Layer 7 of a small transformer language model trained on English Wikipedia (20 layers, counted from 0, width 128).
A neuron's activation on a vector x is SiLU(gate . x) times (in . x), where the dot is the dot product.

Input weights of the MLP neurons that the questions are about. A number n stands for n times 0.0058.
n4 gate: -17 34 11 9 40 -57 -12 -6 6 14 26 13 -12 49 -12 -12 -31 -66 25 -15 -55 -6 66 -11 45 -19 -20 -9 0 -12 -14 11 3 -17 16 -25 2 -9 44 -14 15 19 43 -16 -37 16 -22 29 23 55 -55 56 25 -11 1 -5 19 -23 22 -4 -9 2 -15 3 0 3 30 -9 -27 18 37 14 -20 8 17 16 18 6 -25 -13 -35 16 -1 19 -10 -26 -2 -32 13 2 51 33 -52 6 14 -24 -37 30 -6 35 53 26 -22 -57 36 -4 -44 -6 -4 -44 -40 32 20 -16 9 23 2 -10 -28 -30 -2 -19 34 14 31 -2 24 -3
n24 gate: -28 -54 0 52 -39 -44 -17 -12 -34 4 16 -35 -5 -9 -11 10 -44 26 33 18 53 33 5 18 -5 7 43 -37 -42 -33 12 -15 26 -49 56 17 -10 -21 -5 24 -11 -24 26 18 10 -25 -7 -28 32 12 24 53 9 -74 -44 16 27 -36 -24 -41 -2 7 0 12 -21 -15 3 -62 24 -17 4 -4 16 -11 50 -15 47 21 -12 30 34 40 7 -51 -8 -6 -9 26 36 -7 25 16 29 2 -38 30 14 -58 28 27 -12 -8 26 -26 -28 -24 8 38 -7 -32 14 12 4 11 -40 -59 8 7 -37 37 -28 -11 18 -2 30 -50 -16 44
n52 gate: 25 -31 -25 -12 -8 -18 41 -69 -4 10 18 26 4 -28 -15 3 -6 30 12 21 6 -19 17 -38 50 -2 -8 -7 7 -14 28 10 5 -35 24 -11 -33 -2 -23 -4 30 7 -14 10 32 13 8 -7 13 -33 -3 9 48 -5 -8 7 -21 -40 -39 -8 33 22 -53 -36 33 -16 0 1 -34 -6 33 32 3 -66 -13 38 29 -26 -23 14 -12 -70 27 6 9 -19 13 60 62 24 0 5 16 -1 12 17 0 -50 35 -13 -31 -18 -7 39 23 40 52 -30 3 16 24 10 17 5 -46 -37 81 -19 30 31 1 1 20 64 4 -6 12 31
n55 gate: -7 20 5 32 -16 -12 -2 -1 50 -23 2 -35 3 -38 -16 -5 -10 26 16 4 12 31 24 38 -46 -40 0 50 18 -5 31 -1 -67 11 -47 -35 14 8 -26 -41 2 -14 -19 8 12 13 1 -21 8 -26 6 -8 11 -2 -5 10 27 -38 -57 -13 -16 -33 14 -9 -14 14 15 -24 22 -3 15 5 -45 21 -8 -56 -29 -32 -25 -18 -33 54 15 12 21 -12 -21 15 -22 11 9 21 -8 36 -18 -8 55 17 37 14 5 -2 18 31 -24 33 -19 13 -46 9 8 31 -48 42 26 19 6 12 23 11 -39 1 -17 22 67 10 16 7
n62 gate: 7 44 -29 -5 -9 23 -3 30 2 9 -30 -37 -37 -7 24 -31 5 1 -30 40 11 22 -33 -13 -15 38 44 -39 -34 0 42 5 -30 7 22 -25 52 -24 -7 11 14 24 -5 -18 3 27 -3 -39 37 -17 46 25 -47 -10 42 0 13 -34 -11 -16 13 4 -22 -22 -11 -10 9 5 -12 3 30 33 2 48 -3 2 -42 21 17 -3 32 25 11 -11 -13 29 -38 29 0 1 32 9 20 18 -2 11 -22 13 9 -11 3 52 39 2 4 -61 17 -36 -41 23 -13 29 -6 -4 -7 33 -3 77 -20 -11 -36 -17 -29 29 51 29 -29 36
n98 gate: -12 45 -40 -6 -30 -4 17 -34 -5 15 17 6 6 47 -10 -18 -41 3 -15 -5 -5 -44 -21 27 46 2 -6 6 -4 13 -18 41 -6 -38 11 -35 -14 24 -5 -9 -2 -15 23 0 2 52 -11 -44 -9 18 29 5 7 -2 5 5 44 -26 -51 -18 -21 0 -21 51 14 14 40 35 -6 -8 -21 -13 -10 17 -40 24 2 -48 48 55 35 19 -29 -12 12 4 26 -30 -14 28 9 -4 -32 39 -3 -55 -2 12 -11 -2 63 42 17 -4 -5 -6 32 -19 -5 -3 -29 -63 8 -18 -6 28 -13 19 36 55 -24 23 -7 -10 22 -5 0 5
n107 gate: -6 -29 -26 -28 -27 23 7 -15 -6 15 -19 4 -39 -10 1 29 7 4 -24 -7 -45 -22 -14 9 -13 -34 2 39 -7 -31 -24 -15 37 39 37 -2 15 -3 -30 -22 40 -4 -1 8 -37 1 -34 -1 -6 20 6 -19 -31 -21 5 8 -6 -16 -30 -7 -13 23 -17 -26 -19 -17 36 -1 -23 17 -17 -25 -5 -15 -1 46 -33 -16 -41 -52 -33 -34 21 52 -1 56 23 31 0 -40 -30 -18 -7 -21 5 26 -3 -10 42 4 -12 -13 24 -40 11 18 -7 -2 -7 -7 -41 28 25 4 -25 22 -18 15 -28 -70 7 -25 -20 9 -35 8 1 52
n114 gate: -6 43 -3 14 0 -26 -22 37 13 -25 -7 -12 -34 -6 4 -17 8 -37 13 18 16 9 -16 27 16 -7 45 -25 -9 -23 -2 -15 -52 47 30 39 19 -21 4 -14 -20 -1 2 -53 -38 11 4 15 2 10 23 44 3 -24 9 -9 -15 4 -47 65 21 -11 -25 -4 33 15 16 -39 3 -23 36 1 47 28 29 64 41 -27 81 -54 22 -25 5 6 29 -40 -14 9 -15 10 -28 50 -31 -2 -30 14 30 1 -1 25 -40 6 -2 19 48 -13 -6 25 -1 -26 26 -26 -7 15 26 5 13 6 -39 22 19 0 -15 -10 -7 -8 -30 -30
n126 gate: -35 20 5 -23 5 -15 18 9 4 -25 -3 -42 -5 6 16 13 23 -28 36 -18 -21 13 0 50 1 -42 -27 -15 3 -17 -10 9 -12 -9 68 -11 24 -4 -44 41 -7 -16 0 2 19 16 8 -9 13 38 -14 -15 38 -35 -6 15 15 -29 6 -14 25 0 31 -12 -11 -13 -1 11 7 72 36 26 -28 41 8 23 3 7 23 -7 -30 20 11 -4 54 25 -55 -39 -39 6 18 -7 -41 5 -28 -36 -41 -1 -6 -44 -12 -30 -12 -5 -5 -9 -17 -66 12 7 5 9 -6 -5 -13 39 11 9 -35 3 -8 17 -14 -17 -25 -4 -18 30
n152 gate: 8 -6 -49 -24 -51 -16 35 -14 33 36 14 -3 9 38 12 -2 -15 -2 -18 -37 -19 -6 36 -46 12 -1 25 9 5 -9 1 21 -12 29 15 -29 -2 -26 73 -5 42 -20 -6 43 -14 -10 -29 -10 9 -5 4 8 -33 1 46 -7 21 23 38 7 33 -14 23 -42 -23 31 -2 -27 8 9 6 5 9 10 2 -6 34 9 -6 38 -20 10 53 19 -54 53 -1 -43 20 26 -9 -8 7 11 80 -10 -27 5 24 -7 -15 -7 -30 -39 22 46 -11 42 -15 25 -31 -26 -37 -16 -18 -62 20 -4 21 2 49 12 -1 0 39 29 11 1
n164 gate: 59 -94 -9 -20 -22 18 21 -4 -11 -10 -14 10 -29 -12 -21 -27 -27 -7 -26 64 -17 7 15 -22 -3 -34 50 6 7 1 -5 20 36 -7 -42 10 -4 31 5 -35 7 -13 36 6 1 0 8 -21 5 -20 -39 8 -7 41 21 -18 9 -36 51 -33 -1 -13 1 3 11 -12 -17 -22 -3 16 -6 19 21 35 -7 -9 35 -15 4 -6 -9 -16 -22 -56 5 5 20 14 -11 30 10 1 9 -41 30 -13 -28 -2 37 -23 -5 -15 -21 12 -5 2 -38 -2 -26 -38 -4 25 41 22 -32 33 39 -35 -19 3 -7 10 -24 -37 11 -11 11 -21
n169 gate: 16 -25 -5 -23 -9 -11 -4 22 25 45 -32 -9 18 33 -12 -13 -32 -7 1 -14 -54 -12 22 13 -1 36 54 -35 -7 -1 -11 -24 -81 -34 48 -13 -5 -27 -41 -9 39 -27 9 4 11 -6 -35 11 -4 25 -23 42 27 -3 -22 6 19 -39 -60 -16 44 19 38 15 -32 10 7 20 -22 41 -6 34 20 6 -18 -40 -6 -15 -9 25 11 -20 -19 -9 20 -25 -24 -30 -7 -14 -20 5 1 8 -7 -10 -31 42 -25 26 18 -12 -3 42 -4 -10 21 13 -18 -3 9 -42 14 40 -11 10 -17 -31 -15 -11 15 -11 -34 1 12 -6 -32 -40
n175 gate: 43 -11 36 19 -28 0 7 -19 -17 25 -22 6 8 13 26 -19 -45 47 42 21 29 -27 5 18 -9 -38 15 27 -35 -64 -4 -18 -18 21 3 -6 -33 -7 16 29 -19 2 7 -8 -16 -28 24 37 40 5 7 55 22 12 -9 26 9 -62 -38 4 7 6 36 -11 -39 -2 -3 37 7 -30 -10 17 -40 -34 -4 0 4 11 -42 -4 -2 -9 -4 -7 -40 -22 24 -6 33 -42 -4 -16 -5 18 31 -27 6 -27 -18 10 -11 12 44 13 -26 8 -62 -28 -11 -40 7 24 -4 4 19 -8 -33 27 2 31 -64 -23 -25 29 44 5 19 -13
n185 gate: 42 25 -46 15 15 4 61 -67 10 19 26 -14 -1 32 -11 -19 6 11 36 7 13 -61 0 -38 20 19 6 4 -10 24 21 -27 3 -15 6 -2 -35 2 25 -19 61 17 -35 4 5 -32 -5 6 -5 2 -13 -7 -28 15 -8 22 -23 35 12 -9 -17 -5 -5 -12 44 -6 -23 -58 5 24 -1 -27 4 12 -32 -32 22 13 4 -5 -38 21 15 9 19 7 -22 -14 -20 -33 31 22 26 -7 -17 -39 6 53 30 0 25 -8 -14 1 -27 10 9 15 -7 -30 -10 -3 35 12 15 3 34 -4 -26 15 -65 6 -4 25 -43 -12 10 -14
n188 gate: -39 16 23 9 29 28 -59 1 27 -8 -30 -56 -9 25 1 43 10 -44 25 0 -3 12 -25 -32 42 -13 -48 -24 -5 -17 7 -22 42 -18 46 -22 35 -18 69 21 46 -18 -6 -34 30 -3 26 -43 4 -16 -7 -4 18 -28 24 -21 -15 5 -1 -48 -1 13 -27 14 -23 -5 21 15 -26 43 -18 -22 19 -31 28 12 13 62 -42 4 -2 -17 13 -21 13 -13 26 -5 24 2 -33 -7 11 32 -2 25 -35 39 11 -30 28 -12 -39 8 -20 0 -6 44 -10 19 -21 20 0 9 7 13 33 24 2 -7 57 -18 12 -10 19 6 31 -6
n4 in: -14 -5 -3 -20 11 -18 -37 31 51 -5 -28 39 -6 29 -25 43 -67 16 -30 4 -12 -8 8 -3 -28 -20 27 15 -3 -34 -12 -3 29 34 62 -38 25 31 -43 9 5 -2 5 -3 -31 60 -58 37 28 -46 -21 6 4 -14 39 9 15 -52 21 11 -6 -5 -10 -39 -17 -10 -31 -5 28 24 -15 10 -4 23 -14 14 -15 -25 0 28 -8 -34 -27 2 11 26 3 -10 -7 -13 -25 12 10 -4 -17 15 -61 11 -9 9 -10 26 27 -6 -63 61 17 -23 5 18 0 43 -3 13 -35 -29 -5 -17 -47 -5 -32 -59 45 5 -26 7 23 8
n24 in: 58 -21 -22 25 -8 47 31 -11 -3 29 -8 -12 -6 -51 1 58 -13 10 29 -28 -9 -34 -28 -4 6 -66 -52 -36 -13 -2 31 10 31 33 -9 35 -13 6 12 -30 -11 16 -23 13 -7 -29 35 27 29 10 -6 36 -6 -20 -2 42 -48 46 -35 -11 -1 25 7 -22 -22 15 -13 9 48 -38 25 10 -34 -5 39 -22 -13 -27 -10 31 -22 -11 -15 23 -37 31 -13 45 29 -50 5 -48 28 -7 25 -55 -11 3 -46 -44 -51 -5 37 11 -24 48 -11 -6 52 -23 -5 9 -16 -13 56 -34 -28 27 27 26 39 -30 55 -3 31 35 21 -48
n52 in: -9 -8 -23 -13 -6 -15 6 10 12 39 -35 3 -30 -10 17 -2 -31 -51 2 -5 -6 -23 -29 20 -15 -29 19 -22 37 30 -39 -30 -17 -11 -21 3 2 6 -12 34 -20 5 -22 -12 1 52 5 43 6 27 17 38 -30 -51 -14 8 -2 -11 4 54 28 22 -32 -17 39 30 17 -9 -27 17 -37 -11 24 30 50 15 4 4 22 -22 25 44 -7 2 -2 -16 28 -21 -65 -5 -6 -12 16 7 52 30 49 37 -46 -2 2 -7 27 -14 19 -1 -20 -18 -38 3 12 -20 -25 -55 27 88 -17 13 64 22 7 28 -8 -12 -9 -21 -19 0
n55 in: 9 18 26 -2 -13 -1 10 27 -21 27 -2 -9 15 -22 -32 -34 25 2 28 13 -5 29 40 36 23 -34 -7 1 -32 11 -44 -56 -16 -13 -49 -11 -13 14 -2 23 -52 -5 -7 36 -16 31 -33 21 -30 -25 -5 -20 26 -19 -4 24 35 15 17 0 -24 -25 6 15 25 14 -27 4 0 6 7 9 11 -28 -33 26 62 48 2 -29 -6 65 11 -5 -15 -18 -13 -71 6 -19 -37 -5 21 65 -4 -49 19 0 -9 5 -2 -42 -16 -41 22 6 8 -6 -6 -16 -24 50 -5 49 4 32 -18 26 -15 11 -36 -21 -16 -14 -46 -4 8 -2
n62 in: 24 -19 32 8 0 -49 17 -2 10 -1 -1 33 -27 1 2 35 -6 2 14 -15 80 -17 -45 3 22 -5 11 23 -26 -12 -24 15 -23 26 2 31 -13 -12 -13 -34 2 -14 -37 55 -2 1 -19 -45 17 11 31 5 -6 -10 -16 -20 -18 14 25 -1 -83 -5 65 -7 19 -6 1 -56 -17 32 -2 -43 -11 20 -6 9 -11 47 15 -26 38 25 17 11 -12 37 -24 24 8 30 8 44 -36 22 -10 15 24 -10 7 -21 -39 26 -54 -1 8 -10 3 38 9 -11 -44 54 -40 -2 -50 -15 7 5 48 23 -3 -40 6 2 -17 -1 -21 -29
n98 in: -15 18 32 23 -7 -31 -23 43 -11 -18 2 4 -1 -32 -35 58 13 -39 11 27 -4 32 -29 -10 3 -33 2 51 14 -4 -3 -32 1 42 -23 5 6 29 -21 -11 26 26 -2 -4 -6 -17 36 18 -34 -32 -11 -13 -12 -7 2 36 -9 11 1 5 -6 11 6 -14 -29 -38 15 -6 -18 16 53 46 -15 -53 9 17 -30 13 1 28 31 11 -24 44 -38 7 -17 11 35 -23 -5 -12 7 -43 29 53 12 4 -13 25 -38 -5 -2 -6 -36 17 -11 -21 -20 -8 -22 -25 34 -28 20 -22 -36 31 -1 -14 35 29 -29 -17 -1 -4 10 44
n107 in: 41 -18 -24 -5 -17 -49 18 -5 -7 14 26 35 56 10 -6 9 -1 -35 13 -49 20 -23 -1 -8 -29 23 55 -1 20 -42 -16 -8 -6 6 27 33 19 0 6 -2 1 14 -1 0 9 -19 15 -21 22 -27 -71 -19 29 -11 1 4 7 -10 -13 12 -21 -5 45 26 -7 -4 -50 3 -1 24 6 -5 -17 22 39 1 4 25 -19 -38 22 -42 40 7 29 16 -31 -58 -33 49 11 -16 7 1 -48 6 -11 29 32 -7 -34 17 -63 -5 -15 7 -13 20 -1 -15 -23 22 -20 -6 26 1 -19 13 4 -38 -28 36 -7 -31 -9 -10 -24 14
n114 in: -4 -24 21 -16 -14 -31 13 -9 10 10 13 -4 -32 -21 -30 -33 28 -1 2 17 23 41 -43 4 -17 13 13 18 -22 26 -16 -29 1 -38 16 44 -33 25 11 41 -9 -13 -13 -11 25 26 23 43 1 12 5 30 -6 29 -4 8 -8 24 -26 13 6 -25 -11 -8 6 -1 14 14 -44 10 18 8 9 32 -8 -4 35 15 4 -24 -24 -34 -14 10 -54 32 -1 -9 34 -1 14 -40 22 32 -26 -30 -50 39 -30 8 -40 6 14 19 -24 12 -5 35 11 3 -21 18 -15 48 -39 -30 -33 37 9 52 14 -14 23 -42 6 -17 29 2
n126 in: -10 16 16 -1 -13 -40 -30 46 8 15 28 14 19 -26 -8 -10 -13 13 70 13 11 -3 -29 -8 -54 -24 -38 0 -5 6 13 -9 7 -9 -16 34 3 3 -14 47 -3 21 1 5 -16 0 -37 23 -12 -74 -6 -16 -5 -53 -13 3 13 -10 -5 -14 16 -1 15 -19 -31 5 1 -4 6 14 11 -30 -7 -8 -23 -3 -31 -19 7 38 43 4 -8 -30 4 23 -56 -11 -11 -10 -35 4 14 -24 16 12 -11 -9 3 -8 15 -39 4 10 -13 10 -31 -24 3 3 -19 47 20 -7 -58 18 -3 -22 -33 2 -12 26 -17 -12 0 8 10 19
n152 in: 25 -35 13 25 -21 -12 0 15 4 -51 15 47 3 27 18 11 3 33 18 -31 0 42 20 -4 -13 -28 -18 -7 12 28 -43 35 -17 24 -27 25 35 2 39 28 48 25 43 -20 -12 -5 22 -18 16 43 -40 9 -46 -24 10 -33 -26 -5 6 -12 27 -18 11 -27 -46 17 19 11 24 5 -9 7 10 21 -11 -2 10 -63 6 -76 37 40 29 20 7 0 -19 5 -8 27 -14 5 23 5 8 21 19 -40 -34 2 8 -1 1 4 -6 -15 -49 0 30 45 -39 -8 -5 38 2 14 43 -39 15 1 27 32 14 49 36 -3 6 -10
n164 in: -44 -25 11 -22 1 51 10 -20 -9 -34 -24 1 -26 15 -75 -41 -15 0 -5 25 11 -60 25 -14 3 54 13 -20 20 -24 6 -14 44 -27 36 26 -44 -10 -4 -21 0 -10 19 -21 2 -2 -12 -4 1 28 40 -10 -2 20 -12 -36 -46 -23 27 24 -42 -1 20 18 -28 8 -17 13 -17 6 -24 -14 39 -5 -28 -14 -18 6 20 -10 -33 -10 -14 10 -16 2 -23 -18 13 7 36 -4 -28 18 12 47 5 -5 -1 -24 -4 28 -1 -29 -37 -45 -9 -14 4 -15 -1 -20 23 21 -24 15 19 10 -46 -43 -22 -1 -2 -36 23 2 78 -29
n169 in: 4 -14 25 15 -22 15 18 2 48 21 16 -22 32 -1 4 49 -31 -10 32 -11 -51 2 14 10 -2 19 -2 -17 -5 7 -5 -1 -12 9 -27 33 -25 -11 25 -36 40 -37 5 -14 13 -11 -10 10 -13 20 -35 5 5 14 -21 -3 -53 -35 -56 -5 -14 51 2 -11 -34 8 -10 14 -76 -30 -8 -14 26 7 -17 -37 -27 15 -25 27 17 8 -2 -43 49 -3 -21 -27 -20 -11 -35 -22 -45 -18 25 27 -13 24 30 12 56 23 -5 38 3 11 26 19 14 0 -2 -19 -5 25 4 -30 6 -33 33 -22 28 -38 23 -3 13 -12 10 -80
n175 in: 9 -49 -36 -28 41 18 -2 6 21 -35 1 1 -17 6 -8 -19 40 -23 8 -31 12 -21 24 -23 -1 36 56 -21 6 23 38 -2 -11 -24 8 26 -50 -19 6 4 -16 29 11 -23 -39 15 22 -35 14 20 -2 -13 29 -45 -30 -16 28 33 4 -52 -16 14 -3 -4 12 23 37 -35 19 28 -25 -59 40 20 -9 -21 11 -39 10 5 -1 -20 8 -2 -24 -23 -15 10 -10 -5 -6 18 -14 -15 -1 25 17 -6 -10 -26 -6 -15 2 6 65 -6 -6 10 17 -15 -12 -55 -10 4 1 -20 18 -36 -8 11 25 18 7 9 -14 8 9 22
n185 in: 18 -11 -3 -21 -21 -19 -27 19 10 15 2 -25 10 13 -10 14 13 30 -10 59 -51 19 14 24 2 37 9 -1 -4 -29 49 21 18 3 -53 -22 6 24 -8 20 48 -1 5 29 -15 -14 -32 -2 -6 17 -25 5 -10 33 14 24 -21 -35 -66 -5 -19 -53 11 -40 5 19 -6 -31 12 -49 23 -38 15 -15 36 -17 32 7 -54 -25 11 3 -4 -29 22 -4 -1 44 -2 12 -28 1 -5 15 0 -24 -18 -45 -23 -56 -12 -74 -9 12 -8 64 0 16 -5 -23 14 27 -15 -28 -55 -3 20 0 -8 34 -2 1 25 10 18 -12 8 -9
n188 in: 41 29 -43 2 18 16 -59 0 7 -33 45 -39 -47 -2 22 25 25 15 -36 30 66 -17 35 -63 29 -14 -9 -6 27 -9 -12 0 19 54 43 27 -2 -18 17 -37 3 2 -36 -4 13 -13 8 -8 38 -28 -7 -16 27 -17 24 16 -23 -29 -39 -13 -9 47 -42 -18 1 10 -1 -23 18 -1 -28 -34 5 28 27 -39 4 -8 16 5 -11 -12 -22 2 -19 -18 10 18 -13 45 26 16 -28 5 -5 16 -29 31 10 25 29 1 -28 -30 24 24 35 54 4 9 -19 12 23 7 4 78 25 30 19 -12 3 11 8 14 11 -30 -5 26

Each question shows a token from some text and the vector x that enters the MLP there. A number n stands for n times 0.04.

"5": -42 16 0 -3 30 1 8 11 23 -2 23 0 -11 -18 -22 12 2 31 48 -23 -10 -1 12 -15 25 -10 -29 -9 -15 -16 -7 0 -4 35 -34 -35 -25 -34 36 3 -17 12 -15 2 -2 -11 13 8 -3 35 -3 -7 4 33 -9 9 35 -9 -5 -13 -21 -20 27 -15 25 -27 4 -28 35 -15 -33 7 5 22 1 -12 -6 2 -11 -22 20 -16 -22 -1 -20 -2 -19 -3 16 36 -26 1 15 -20 6 22 -14 -45 -13 13 -2 21 40 7 2 15 5 -9 3 -36 3 -1 -6 3 -13 10 -5 -18 6 14 -11 7 -22 -22 -41 -2 -17 -52
Which of these neurons fires most? n175

",": -10 -14 -17 -20 14 12 -17 11 -9 -7 4 6 0 -3 17 11 -9 10 14 -34 49 -5 -3 -27 35 1 -13 9 10 13 17 -6 7 -9 -36 -27 22 -24 -15 8 29 29 -5 -32 0 33 -11 9 37 27 -17 -6 30 39 -4 13 19 -10 -8 14 6 -14 0 0 17 1 7 -17 30 21 -1 25 12 31 1 8 -40 37 -18 -1 23 -5 -7 22 -2 -23 -36 10 15 -7 1 15 -13 -14 6 40 10 3 -16 -2 16 0 24 -25 -15 -12 1 37 16 19 2 -2 -23 -6 1 -36 -42 5 -19 16 -46 19 -7 -11 0 -4 6 -36
The three highest activations, in order: n62, n4, n175

" p": 1 -10 -9 -19 26 18 1 47 13 -10 20 -7 24 -8 -18 12 -14 14 -30 -21 -1 -34 -7 -15 9 -39 -7 3 11 14 3 -20 -3 52 14 -17 15 -5 -9 -5 -1 12 12 -20 42 46 9 -40 14 18 -30 -11 -5 9 -18 15 9 -11 -14 10 -20 -37 -10 -9 27 -9 26 33 37 0 -13 1 1 15 12 -9 -10 29 -5 23 11 -14 -18 49 22 2 6 9 34 14 -16 -18 29 4 -12 37 14 -26 -19 -9 -4 11 14 3 22 -3 12 23 -3 11 36 17 -26 10 -14 -31 -22 16 -8 -28 -20 14 -27 -5 -38 -44 -11 -28
Which of these neurons fires most? n107

")": -14 3 -2 -26 17 -7 10 -3 11 -19 19 22 28 -10 -6 7 16 20 -7 -51 37 -21 17 -25 16 -5 -7 4 -11 21 34 -3 5 -20 -50 -25 -3 -14 -5 1 13 15 18 -36 48 25 1 -5 -7 10 -24 -11 25 31 -8 -8 23 -20 -7 -19 14 7 7 14 -9 -10 5 -8 56 17 -36 -19 15 18 -12 5 -24 14 -23 6 -5 -13 -30 20 1 -4 -13 8 -2 -23 -10 43 -16 -8 -4 42 -12 -17 7 -13 -1 5 29 -3 8 -11 27 53 2 8 -5 29 -9 -10 4 -20 -33 5 -20 4 -16 18 12 -26 -13 8 2 -32
Which of these neurons fires most? n52

"2": -7 -4 10 -20 12 -9 31 12 4 6 11 22 16 13 22 -6 8 21 -20 -29 32 -1 -24 -7 9 5 -11 -28 18 14 -28 -22 -11 23 -25 -50 11 -7 11 30 3 35 -16 -10 9 9 18 -11 -16 25 -5 7 2 36 -23 3 25 16 8 7 3 -11 18 11 44 25 30 -25 4 24 -20 -5 9 -11 -19 -20 -13 19 -32 -20 -4 -29 -11 17 5 46 29 23 -20 20 -25 9 -6 4 -7 12 6 0 -36 1 -13 -8 48 -6 14 8 17 29 -13 -17 4 -21 2 -1 19 -29 12 -33 3 -3 -48 17 -7 -31 -36 3 12 -51
Which two neurons fire most, strongest first? n188, n126

" ": -9 11 22 2 2 14 20 -3 -14 -1 18 27 19 7 15 -9 16 24 -16 -30 31 4 -1 -3 34 13 -8 -9 17 10 13 -7 -14 -7 -20 -9 22 2 -4 21 9 2 -14 -6 33 35 18 -10 -3 10 0 2 11 42 -2 -26 0 -9 2 4 14 -21 -11 0 26 9 -11 -21 19 28 -27 -3 13 -9 -13 -4 -10 28 -5 -26 -4 -23 -22 38 -32 33 24 -12 -1 -6 -47 1 -19 24 2 30 2 -8 -14 6 -2 -16 56 15 27 9 31 38 -4 -19 -6 -1 -22 -6 9 -3 -6 -27 -10 8 -61 20 6 -26 -32 -6 -10 -53
The three highest activations, in order: n126, n24, n188

"ie": -28 -18 11 -53 9 -5 13 -16 3 -34 -1 13 30 -12 5 12 13 0 2 -7 15 -26 26 -8 29 -24 -18 35 -11 13 2 3 -24 -10 -38 0 8 -31 -9 33 -29 3 12 -6 3 23 11 22 -8 18 -52 4 28 11 -6 33 -27 -10 2 16 0 0 13 -5 48 4 -17 -15 14 17 -23 -22 25 -5 16 -24 10 27 -30 -7 27 -29 -23 17 12 25 -7 29 -10 -34 -12 10 -27 -4 24 44 -22 -33 -17 28 14 25 11 -7 -1 19 -19 20 25 9 -14 -2 -18 2 33 -7 6 3 -49 -1 -12 19 0 -26 -2 13 8 4
Which two neurons fire most, strongest first? n4, n175

" W": -14 -36 7 -24 21 6 -13 12 1 2 5 16 31 -16 -11 21 -16 43 -24 9 23 7 18 -5 4 5 3 14 19 20 11 -5 -4 16 -22 0 -13 3 16 -21 -14 14 11 6 1 34 -2 -38 4 17 -59 -13 18 24 -40 10 7 3 -8 6 -7 -54 -9 -1 10 4 13 22 53 -13 -26 -8 -5 11 20 -7 -14 42 25 11 24 -2 -19 19 -9 20 -27 1 19 -11 -25 12 14 -11 12 37 -3 -15 -36 39 20 17 30 -10 6 22 17 13 19 -16 -12 3 -2 -16 17 8 -24 29 -13 -24 -27 20 25 3 -22 -25 -5 -6
The three highest activations, in order: n114, n169, n52

"iding": -17 -13 -9 -8 -3 6 -6 -40 7 -23 3 -9 58 -2 31 -3 -14 4 -20 -11 6 -12 22 -1 36 -32 -21 21 5 27 -1 -22 -35 29 -54 -13 3 -16 13 0 -12 23 14 -26 12 31 6 -11 -25 13 1 9 15 13 0 28 -19 2 -3 12 2 22 -8 21 -12 -7 -3 8 17 18 20 16 21 21 -4 10 -1 53 -15 4 35 3 -9 7 -6 1 -41 -24 -23 -32 -9 -3 -16 13 -1 32 -37 -11 -8 -19 -5 15 21 5 -5 -5 -8 9 26 -13 -4 26 -16 20 22 -24 13 -14 -45 9 -19 41 -34 -5 2 5 -5 -21
Which two neurons fire most, strongest first? n55, n169

" and": -4 -12 5 -35 27 19 10 5 -1 -24 21 3 7 0 16 9 -2 26 25 -18 41 4 16 -12 29 -14 -10 -8 4 15 14 -4 2 -9 -61 -29 18 -5 0 27 17 16 0 -29 4 32 -10 -14 16 11 -8 -10 29 28 15 10 20 -19 -22 -29 30 -1 1 3 24 7 4 -5 12 7 -9 7 17 35 5 11 -10 25 -2 0 24 22 -25 23 18 -2 -23 26 33 -20 -16 -16 25 -2 10 43 3 -6 0 3 -11 12 25 12 -5 1 12 47 12 14 3 -18 -27 -4 6 -28 -37 17 -37 12 -21 35 -22 -16 -18 14 -13 -31
Which two neurons fire most, strongest first? n164, n107

" in": 2 -18 10 -10 10 32 7 43 -17 -18 10 14 18 -21 19 8 -12 10 -2 -35 42 -16 -5 -25 30 -33 -6 -3 11 14 17 3 -4 40 -47 -24 5 -15 -26 -16 7 24 8 -18 7 42 -6 4 -12 49 -3 -29 44 7 2 1 3 -16 -21 18 10 -32 -25 20 6 -26 0 -19 31 -31 10 11 13 13 9 -9 -17 32 -24 7 28 -7 -29 18 2 0 -65 8 16 6 10 -1 17 7 8 25 -5 -21 1 2 7 10 -1 4 -14 -14 10 32 14 -6 3 0 -10 17 -11 -14 -7 -3 -16 16 -20 26 -11 -18 -33 -11 -25 -24
Which of these neurons fires most? n52

" mission": 2 -1 -5 -4 12 35 -18 -1 -7 -2 -1 20 48 -11 15 15 -17 20 0 -15 -27 -22 9 -12 8 -35 -32 14 -7 36 28 -18 8 25 -30 -33 -3 0 -10 -1 -7 -3 -9 -35 -2 20 -10 -21 -4 27 -47 9 1 -5 -43 -3 20 -4 8 2 -2 2 -6 20 -1 -12 -3 -14 21 13 8 36 8 27 -1 25 22 32 -29 -10 -3 -10 -35 25 -19 -2 -42 -12 -11 -6 -20 8 -7 -6 21 23 -21 -20 -13 -1 8 -2 16 1 14 -14 4 12 24 -21 17 64 -20 -3 10 4 -16 9 -53 19 -15 35 -17 -5 -40 -8 -11 -38
Which of these neurons fires most? n4

"fer": -22 -38 4 2 22 -4 47 -5 -15 -16 -3 35 -1 0 19 3 10 45 -19 -51 10 -40 8 -20 27 -49 -28 20 -15 24 -9 2 -27 -2 -24 -3 -1 -29 22 0 -11 5 -12 -62 27 8 -18 -21 13 22 -12 12 -3 1 -22 -11 -7 27 4 -15 -16 -1 9 14 22 -7 4 -48 2 -27 1 20 3 12 16 -2 31 22 1 13 21 -41 -12 22 -11 9 -20 -6 -3 10 -43 7 20 1 -18 15 -1 -30 6 44 -24 29 36 -16 0 -13 7 15 11 -17 -3 13 -30 7 -17 6 -14 7 -22 12 -20 25 -12 -25 0 -7 16 13
The three highest activations, in order: n24, n114, n169

"_{": -29 -27 15 -23 23 0 -23 17 7 -4 31 6 20 3 -15 3 11 -34 -23 -12 -9 -13 -11 -12 35 -17 -26 18 22 -9 3 9 -4 9 6 -20 -14 -4 -11 -20 7 11 -19 -18 0 27 33 -23 -57 26 -39 -10 -13 5 -16 15 -1 8 -21 11 2 -48 -3 35 15 -25 -16 11 26 22 15 0 11 23 -28 3 -45 10 -11 1 16 12 -39 40 -39 15 5 19 -16 14 -43 -7 6 -26 25 20 -6 1 -27 -4 33 15 13 0 8 13 31 30 -2 -17 5 31 -10 15 5 -3 -13 -6 -10 16 4 13 6 -17 -10 45 11 -7
Which of these neurons fires most? n98